Layer 5 of a small transformer language model trained on English Wikipedia (9 layers, counted from 0, width 128). Numbers have three digits each and are written without spaces.
In attention head 2, each number of a token's query is one row of weights dot the token's vector x. The head spreads its attention over the tokens so far by the softmax of query dot key.

Query weights of the head. A number n stands for (n - 500) times 0.0013.
q0: 495374388509521561696183525197201291509135419614538683240478728394563505491572731311357608651628595418669395239614326622383403103304473330531580424572610474577450465487518500356533414420449609630359884483491346320577431549334548618522668258725318537454626207305567570440652384572414517541518630346218285522509558650282704374227432528333336613613395478316585555379575670360419142589317
q1: 421478429553278405605328234462414394365358521440422646415483564414503525493474593457597678708538556346569315370570336394311209338532409559486697472553500466475667500570472366671319617610416389375376517513600652456440500666398493480348433276518720568428455627358590286662439517571553524454546568521373401541490458321372428696358560751417519585419493522244493694535682437591406381662379
q2: 551576520502429222520692342895460532472485496411302355310250372645379534729619555457769577456488420512364513417492487395592447566821367616658236570721389346362221618504395540500419520487543473363833280460582496913550540356460581382400492475391700474457508621579488389528367521378595504432672504414557333520568483299617229375512433535744616330056520556403359282454474601701454583524690
q3: 555388302522605544512319615270522281500355344563574534353292710576426584376477755449373523579796583378459404323414508561483396274412516361326451422621567392467554496508546365533519429371564519728487693540484429234371484431331608519552679422733416623445582291445512647430840369675492245593658534496379548346516525439389785380142460607343416636616395454283624834533783647260722299605433
q4: 768529683554521528636484562304636518537339557310540351300654537399419300290564482392406491658384557588434529327526328423497529296400500636468566405551643485436510562472657570382500527517487456728429630476400603416580423346426558715638458529686503490607452240473516635515565525388415586604468405456506288597620402578483547455448480417493432605430631418528701425452437430471468370446358
q5: 618682557571396374462585474647492556356569508412396520572466424528263304567629492654755433300450387628348548658596427343698557537720567676749566488358564534444504650449353655465427458603196606443727300485535544496600485566657279530363249662307795326440472647638477487440347590365526561371480390469751527407466363558644403685675644426772725423234574592623422419520336591666524728318536
q6: 327482578394328533369603422708504244393478416473351675534725384380570404702564452548564576577387686535473466609591517581595594645377510423399610600570555631453681154530503503358484535426482324441483570532493466646452484703487647281500299412366486736435561556576593327529467436503452578400558649391583391441523393536340444702441543437358511484276500533513583310571500362446423611554688
q7: 447567546419619484422484497456548399528583603601707257493578478625630520757450408546363518577396719599503611414427635716377704622451510506429459599457444503558507594564228519400652352446400449562445590488392494571471457561675500506670614532386335632612551340260338493506537542464500621533464437428453491364677532728493639387727448389513369506380551476713527348468376618426436506536379
q8: 478464462407541458746533607472725483483393345438309659452697316489486390366515466489654531434521469462593526403500474405304559248401124414540435637507667380584232379424551615297426500481492618609438594472579208561467472296408623343441548370572403537437562800558214569517472377500445511341390474479468706671416694511539464529587823515582516532558510527521596712384428382394449594784526
q9: 566539466428436668486533608552549591633562486532777308676500381645427389461621433631391405459535511629458730568401590548692634478400564482635384437564558614536313382402518588238631354315500579719543482480336282578693575447593562490783618532470334329507443328687441662386603528446500589558493529431528483621302556573584451288565382507620496369472483539821440282338272582418454504443644
q10: 620688638471429376621477441577342425623573789397321692630416388435557275308578464427432473594396432565504729543517373381719391805500387448741511609529554343390332456616458395511458532500818262416359343464767534683492453437570606578464329485571697337546391508464470559671401515363471533462542356681393482500489578574520533451525278637337642526117712481445411481643430738553290661457527
q11: 489553418581487460540560637611566581652468527323464364455324326626358493479531379482569442549557464523649601605562349327716317680760380554661364483585461387579382678674465730627592543550600522666476316493578407670604662429370437555474465610446540327465449479539385615536520585472621619538455292611513554436361585682559186301573305411567625627466667416540377405473425637689380497348605
q12: 412429633469618603534587539587633756449661588525459558453369541402557421401427507464700450571545485578553460581432540437571445612468553715482546535375442255418655646542446643450625612470341636376579578514416461579496568363383500346562443486507473529431312324906556381624445578396531754355457174507587716625497634570691563415692584393570313655436713465552631369415356788579362638446522
q13: 431475257510430351483450562503835543554542416440670274564452544651573532384549560410589550473724448372497496483357507382496440389489546427370497434613389671585596383531624389447325476383558327619759322493469401530259551372459670586466475272412260431543472696414413598463616392429560341672461868527393339545602427310304493269476379631467564490387342526500441583510609364415615448705461
q14: 352503714560346496423546549600468647667570391538396288588342388682482569587510363578705463504452584511579673652260492349606251635787368376693444414385620548641565408500637504700538605528476317683630248478593485584500475623371504696300454553370339368597538774603381757582537572454648558515561282618645504296500433307301388598606451291687459493462511374456365302330441488568277368596508
q15: 373450488560629599587587532454409722701528351491545417444521901557516897411614313330432506312617355484374491614677478352509485563504419403705331259480548446547189387496586459359441414545575651492724500516483418630582537441388285644373457509482363618705453950737605714411467326298561529374504526500696471508623348366234471462623431598733330293479344531301211692351491361667449173601686
q16: 760497340561449591812493570415663346629400590621653629342465552681439460442565373444500490576319769517450643583507618496428471591394616518695482374473696447671504458777365323471316306511398352493639389458575307542701545493387497463444620384602469422352536264555200560445370385296514497482493411507528482787542604689438553363357364511463345388525585469641544411370372698442352478497625
q17: 363387297568522439360408511523425456620698687433533360639542582536474429379443321580434445395803438354720528623733448561692256591591555585617399465456364409484548550682634567305677421365756500439366278455435366203500752624428281298579535641251517408504258544710469705478606438453604647516401407523454749443255570546635442586489395553637471530598555534580408792461662705739410492459548
q18: 618472520473615500453390613316470503580401472430511553465530620475585602462392576589205362550486504530438645324597539438430475412412601597250431631606585527556637510472521420702503460558674432624356559567377567181461527332466439536567644472681385625486420421428503736549796389514450339560693607520442599418634682401541805455259418659246537429552523436534641671607727423402576396323345
q19: 592574432615396799515464627401513452688514648603735484607545249512485219613598500588459539567170488515732484701511420352567390512270738403613496531559460648472492397465646440543486399394492493678619395500504461648508451717337557735364315578671621307472496435386307396322246578535575625560638528515358420366455271585487230305432521516508777678586522466508610320496224525594406574256540
q20: 515546650495510563366526765564391565716701522603623326511549455585602515565460469559373310410379527615489820756556648595747693672478620457540256468441608482493401447486445664366725420364609524588511471493311412588603531543676451459563445649515361560519453331640482670462553522482393591504500354447543670408504673668750496308483379360522535465456565473822568229442492477420319561185552
q21: 465466613497663583333345516800467598513462486483395500398417520542724598624467451444595539497446310335422497730497532468521606685528448442562374479425349493389343709490427715369589503558547612317441668454592469747542503599487397319414403638514805723264620504604418308705573538368408510482535493389568534530380592581708313455547729382592422513604623547366445359497675475490589675334482
q22: 570451569443639458521566510335638554521401382533432372438500466544550583439462456566337581545451603640507485288286496346428316436449364553421327496680438424655583346493468359765480452511347327708645646473574604674449438489535562594397673361638260636723518570389631556480552429482575479496583537584412392342773284444142673507483346697423485302619416403284480551504359568381414276753536
q23: 709738450471500600620528511243619417634500555419584480791689599508564597393564436337318410561457690553457758557414541596253637630423512172735697385289740616736565325476532492468408382379666274488524524508649300257472400421403627792557604413529343389520647578369237797477569433396451381500440496543434410570488630672303563333588389450439222531456302387756365508496541333408512484519419
q24: 716306228482709289552547344664635540581482413326359633574507504321331577611456413437281435621466678599594392445566258660374303584666363697297489375536352352427775448379558555691606522552814440592523576529447423472496640417340433683452773305480366457285424543302583534511478584411551367574546583590279564781478557459451440344541570440669553541746393425567471582473778448396607458435558
q25: 527392413486643480525479462514637387397500370297475547524399522393459453491515445405574590481463389442491241511500512342430447417509639477384644552599476619421683565425605609488379542585358495472459431539543342482462327534429520443486438506518593452423607596423454361558452529456481326550582706523443381472391319371419394581433771576488519497608625589251500655616585280395720619508553
q26: 586478576537425508673341916204581323577526540464466593225512538654507383389402538671610404454426508432480540530471667525520374391436436595357626571289659384620774492611468614655357549504243496546524449500386516286468649524450504294408392385770411557309659566451457646553658456600356319626480451535387827523488756480551806619170555595369568658584657363566702634417665391424361504440298
q27: 706481619433598563480609701361452484633522452608577486447631656722591451534512516560343271365374471639503791648575638685663603551336641397624370503461556369559482419521625480396672355334795487654521483493347430485566540336473657468493503531601279589560524396604445796333624407451477643542476404429581679453613647548548752424433393367443467359503487394678666397438532569403421438291549
q28: 694579656405647537518558280552557532336503413129380863746650533257514446598473518364376393471422432710590669486832322397648517599431519575545571496543562449470477393339477438353619453563618525346366583493526424333515395369518515528467538617488625523481492445557418580482196485393507617357462325385633544511456541582703400606664585465558610280485582514610600465782382568561459876293681
q29: 338394302506557437496293586512496250664504460398474678360645962285530766391429558371440551519766732388500328249570430687553643232467540375305616516469624626484484385657386558229511403479437613535504673516516365410377426476445621405609651261454124646475674483397660536527614299467407473492341592492492464667590648651330747338465430386271343645585428555338508678456500457378383371660525
q30: 305528262463546320530493411628563428437446435469398602483397589430422580565597464405697641553561500447394332395369437475386500457514486418335578562503496620424689480568535431438252480716418484430552449526571406435246414469490533597460556359432357486588428674432639373650543425500549237556542787601416325591556404320200585424424644464259337457538358602292409659479550449441758346734462
q31: 540656483556345612575544667306611643380710513504482553465596426482561748509351615482641397290394276479653347631605518617560477495504423722509555423447280350643413391568353401990361591567303732155731526475581738550696769474609196375280400590594716549562526642549627404504271547470447321469405380546504790597371705627778284629541366683589574609556484415613403575577576310763496551317566

Each question shows a short text with each token's key, already scaled and adjusted for position as the last token sees it. A number n stands for (n - 500) times 0.0033.

Then comes the last token's vector x. A number n stands for (n - 500) times 0.017.

0 " carries": 701307130870681250424687507657266423561518347319591468823417702438472662541406854750409693406338
1 " for": 629278125850692301433669524649300364597436331327626419865403734392454699533368866798507664375317
2 " ": 608178173818744320395767486741297429670404299276647454855411832465419646495313870886527627257319
3 "7": 574186184796721355403745511754281422617450325295672485837415832454409676543324872873521588271347
4 "1": 547151147814700331347773484778284451572471318278681461864439855443425720565312887880478597279388
x: 487507508504503500491471426526519486507471519473474493520519495475501521484501498479491524510517460497488504485515497464479489523507476482506504500492501530510503527470501512528440470478503486505494472941493481475500485479494514495519490503474527516514507514523497469514459457457485490383480483491508489492510507470492484503518506480502499513481492458493473509520549521507517492496513
Which two tokens does the last token look at most, in order? 1 " for", 0 " carries"

0 " Th": 701233141901724250364722506739287469583524345325627510859396772446459701537351870820414671338328
1 "ug": 570176130908662268300730509768219458620520350323679495869423816400449710557332924841379645326440
2 " #": 652237168905706263371724525711312471592475304359666462877369779455438711532352855805435676352339
3 "1": 609142162875731283338782496802270464579525330294702425873459865448468738547317871881428626303329
4 " |": 688269205887680232371716494708275425518540349336635462827406738440488693536359833784391661381331
x: 485509496499496505458490462526512500509487514513502502491497491448500506485501488517508526504506489495507491468472494489491481493503483503480482508500508494492482508504490482496463446513489500508494499891517468514524508499480490495511487489486498511501518526510505492518492512492457489447518499502501499474506488508483501496469488495462492511494496447498510521482489510508510486579485
Which token does the last token look at most, and with what share of its attention? 4 " |", with about 60%

0 "3": 708242125860719244376744515724249449560509329308624467839428763456473683530362851800412677345352
1 "4": 635166079880748268330802491767235424532505318278639473886452826412483715532316890864423643319336
2 "3": 617171075880736276329819476760252431515514326273637471898430821412495738539315886856421654334330
3 " yards": 627277121875686295369706489659289425503486348367600509838434705383439740625406787765462637392298
4 ".": 688274224814721325409716543692319455605418331316638428806423739399473655554316809788464653337334
x: 513493450500494517467509446507530529526479490478501498498494498472494498485503494496484524502504513498488496489497482503463495497469498465480514506521527502508507504514485489513472464480506468485503474892481526496444497477499516513517519475495519512509471498471506470517499517466454477462478505490501496502535483506494532480466488526509483500470511468477471537507477463476520484542489
Which token does the last token look at most, and with what share of its attention? 3 " yards", with about 80%

0 "ence": 709276137874702245404719491690268436571509342316621483819407730447475678545380836768401708385329
1 " married": 716302080873698236489731431630302354550497308235527435858460722429463697590395840768453725405294
2 " Frances": 634237148809684309441762469710307419611468383317646478818404794475426737593350836811469697357314
3 " Dav": 608205189848672319349704476751323482627509399311585495797413796471436682573346849798416672335391
4 "ie": 590190120822722339397777448742307454598483426306629485826467827421466748537302820842470638307306
x: 459459505500472528463538465476520541501478523481511505485463484455529487471500481517518522513508480500495493495500483510493490513468462474480503525520459546496523487489503491525472486523524516508443492920524496515473480509460491508521499500481496516510483522473505437471453481511460557351475505514501510510508485495486477522488516527507483511500485428498484510527490536541489496516523
Which token does the last token look at most, and with what share of its attention? 1 " married", with about 80%

0 " the": 708272126870717231408707519699278434576500349346606497843411737437472702536378826792447695356318
1 " holding": 631264112872663277403695437655233360585453294366618504860430749378439664549371838793440684392382
2 " in": 662247132861697288415682500690302379586435340342675444849410732333488720557345788815546651349307
3 " Pere": 596233222804667328372722489714320499650475458355671487789439784476461694557352855798436638354358
4 "z": 567185169837708302352728529750316481619531411369658501821405806464418730550325812838484686340307
x: 462467530500457497456497403494511517486479504494489515498491500435506507474502535507506522504526511494528503462497518502534493510489505505528484492515510520520525501511523533514507504496499504490482491941512483512493493518488503498501482474483484518506453498531499439503436483503469555363482503519493507484503467472488475511542490485456478498505516451481460508505499536537463497493518
To which token does the last token give the most attention? 2 " in"

0 " to": 710283132854719230415704499686281430565513342317620448819423722424455711534377826769418692390318
1 " the": 630238112860733251390697534709280418620443341373604512881408770426455715537369827828525667311318
2 " Y": 608181155895715299289719495726279475619484324341595526865383812391401704533312863838470645313390
3 "os": 568197173829674310330703517757273467622503412374672492796426803468424710551359859807421632354375
4 "em": 543202148800721290371743513750219442647492386321633500812362799418464700580325847816482687313399
x: 476478466499444492435534469495527531499506497496506532525492510463516484522501512505512522510537488497458485483504502508451486508536523508553518493511497452501492516483522488493495426546503506488487549909516518526443521516488504508511491487493514528513476485486503448450410515497483531347492502495494504478510468526485501502454487509504501497508507459494483498449509545537445484486513
Which two tokens does the last token look at most, in order? 0 " to", 1 " the"

0 " is": 715287132866702229416719532672259419548529355314625415811436709398507699523399862764386696402335
1 " up": 611281166901677310422708525652247415601486311221611421851378710387479648568370881764424603380351
2 " ": 652215180844754294385755505728274422641441284268642437845443794455448631513334864849471609281317
3 "2": 618206179841704315382735548740213418578493280317649465841461808444438663541358861836450626301359
4 "6": 604191137839718310366766506760245407553492311289653473841456806424461689544327855847446610306341
x: 477501491504487517474479457520515503502489510487483504522489498459475480498500489482491524514517505483470499482507474483457487519525490487496555503494499516524511503506483530509433481513510487506491487923511480516485489476471497487508487495485526541507508508514468469479473479474481488390471507497505493500508513477491501513483500475510484485504498449494479500545519527511516496501486
To which token does the last token give the most attention? 1 " up"

0 " annual": 697310173850682254423689505655281423550515349341590470802394698455481669536409806741409690403339
1 " session": 631241165843693314398727487675221359552485332375565458809363730378479685536402763778447710402264
2 " they": 594252168776682301431714529670350419598491325325600468787466748403435695546402792768514671396335
3 " have": 578305201740679321486689595628294365610521356364581410753377685405481677509420827724461689440349
4 " hand": 540283259795637352412710493643323407616488354317599430788361701435484638593382780739438600426303
x: 507480477501496545442463469509503503500506515531490491468503495559473529503501559510491520513488488476489496496501452492500486537478469506506482528511510476497541525514493478526477492501502486476536484882496506498487514478493516529501500470477499521504491544506508420501464541444454509396524484478503461512502451557503442475508564499466465559549483488488474491512496545531480492494470
Which token does the last token look at most, and with what share of its attention? 4 " hand", with about 40%

0 " |": 727271154884711220374731529704254443545522335316624471844381730454471699564364850792405679366330
1 " Three": 582280159855652318475718525667296361547494290344624493811455737451486659471400823783440618374326
2 " O": 584178162864702285318761506769328531649496350317668542852458823420440727550293807850519623281350
3 "'": 566160156891728298391755463789243524665503386403664574887422855457440722546301884864480677272340
4 "Cl": 595184182861717281358717487790281508627510433375633556867397815427468704562273826865468613276334
x: 486493533500481485482496487483527466506492514464514525508531490458521486469500441527505521523502497486507486532511482522527488481480476535522516407520485513469499487536500496492450453507516470504531522941546480512486515472503536494449473488483519521528450535480491485480494504500466521333503501513494493482518438521492481496468513552542479499445519472489529509501461485517456504483510
Which token does the last token look at most, and with what share of its attention? 1 " Three", with about 90%

0 "em": 696263152865705237381721518713251465584522351324635490823400739437480681567366847780406697360356
1 " with": 626281132849712270449684525664270368607489307320636436857400736389462686540384877787454673406321
2 " the": 611230132851732255403699524723280424622452330364611518880417783414457711554365815833539655308315
3 " ": 650169161856743278393769458751273430655425303310649474863420842449439658500302840887502639266324
4 "2": 624168165857704305387755501758211434596464295335646500859446858453420673525329841871485633267356
x: 488528510504462531481508458512495466500477547479490496505487499455514503492501488491502523502497484502452495466515482491452493541522529505503507491533482505484483497501506514511442509513500470498488465959511503496511507499506522481531500483479499471514491501533488479496495449527505500363494496503497489509491485472494515497463479510478453533503498446487477510502541475554512490495505
To which token does the last token give the most attention? 1 " with"

0 " emphas": 704281158877695227390711480686282442564536334313625448833400717438492681551398830763391702398336
1 "ized": 640289131880687257425679489653246322560542259281566406867395715426489650560415831743434712428308
2 " the": 651262143840718254403694530702289398601474319360609506843420741416464711553380781793517682340306
3 " need": 609274199841670352409705448661220365608486326324547440788385711411434619544419777737450644432289
4 " to": 614331186789701282474629485620335401619480355361590453763456686409402686490395779726466670415317
x: 515463479501527531456526487502486525488496498506545512472435494455524475503502493501527522511510494503498505500488452494527512479492437524545455485538485432504492506500505513515484462499484500494502482906513499481537522541481496494515511495476544481493503490497510419474443488519443495507529506515493476523533450501500504492493446508504457525508513468495521496492489499488519482495473
Which token does the last token look at most, and with what share of its attention? 3 " need", with about 40%

0 " levels": 692293156855684262411688515666266427552518318329596462803401698443458677543419805742419695413346
1 ".": 713288211834718288400690553680285420598439316327673423801421712406488650540349816777429673369328
2 "\n": 693290167855711273391684508664342420567452281272622457838415730438458661555387852762466674356326
3 "\n": 727311163885692234388672523649336419553483297312627484832397708428484663558381855755426708376319
4 "===": 649374182845598247471659536593254361537477336330616470801357663470489613586428850691410686421352
x: 507557472500476518504479491493473489483493527504521466504465513509482503450502458513522523525504522487486494500500485511450504494514511482549542523507524520479473527494478521497488475540496486514482517874503472512506501524488503518509505506498505500518493509458473478454490497474437471591483493509521462460483478520474483445450477461531467522486495451486477515428543513527516480516508
Which token does the last token look at most, and with what share of its attention? 0 " levels", with about 40%

0 "3": 708242125860719244376744515724249449560509329308624467839428763456473683530362851800412677345352
1 "0": 620157083875742272298819483793225414559507290280664486895453825407476719527314884867423623309318
2 ",": 669220108886747247380719513736246438573470374316610475863412774363509672547327880840417649334303
3 " Governor": 603258161862657302401708509682322488594471354280547526815418728441422660553378796748421636395281
4 " Young": 579218152790685335355764501719303428617502356334680446779502754435477742520356811792432586365343
x: 467530482500496516466480489503506481541508512485487496475499502432472516470499477521517523496498517475474495497495482488522503487473442475466507507526484500550511499494512494501461507500518500506479503895498513505463468482473518502499490497479491491516512508524516422466491494513520549348530496507508486499517506541480508524506529469479498530472482422500486519511493530519506508503520
Which token does the last token look at most, and with what share of its attention? 3 " Governor", with about 70%

0 "ence": 709276137874702245404719491690268436571509342316621483819407730447475678545380836768401708385329
1 " resigned": 660293124884677284422676461625289386541530284278557442851452708447458654539427854732424725430351
2 " from": 674303105858643256414648472637293357548494333340595449839430708438447698518386829755459695416364
3 " the": 621269133817689278394675518684306413614459352387588521844424744448444707533382790792518661331350
4 " high": 523255185791629310398727452656292393592464305353622475857414725399459666506367763790483566361381
x: 524498475500466504468476503493498537535523517440456501543518514459509508489499470529520519513493536478464496509488489535498504506496448497509511489518476497524475542525511492516421495547502483495593486883509518482492506501474525516436484489472510513488460493556528411524488539473466490391530530511494503471513513535498485466473485478496483574507497407493478480456514495568510488492489
To which token does the last token give the most attention? 4 " high"

0 " November": 697253142864710244372717521706285443567524375333613484829370736440486711534374845783401686375321
1 " ": 666161100863782257363791467765279427608461356305662425901433846444497698478317875888438632284261
2 "1": 644152131843763289340765489790260438567501361319697425879447857431479741538339870873409603295299
3 "5": 631130079851762288342796461796240408541484362314663447875436864424489718529305871892422635296304
4 ",": 664200126853760267375710499762272450547482422377648447856414794369528700531332856846385647341271
x: 514515493500499503441467466493517491490480512482515502529511502421477511471502488497479523512529495500534483483451515510481490508510520500488525487491493513512507482520499449513482505508494491474517500904554511495552495456501512516512500489479524503492510490477501451487454508500495471481472503502464485517482467525495483512513470543450480558517479381502476496506493510481507512545511
To which token does the last token give the most attention? 0 " November"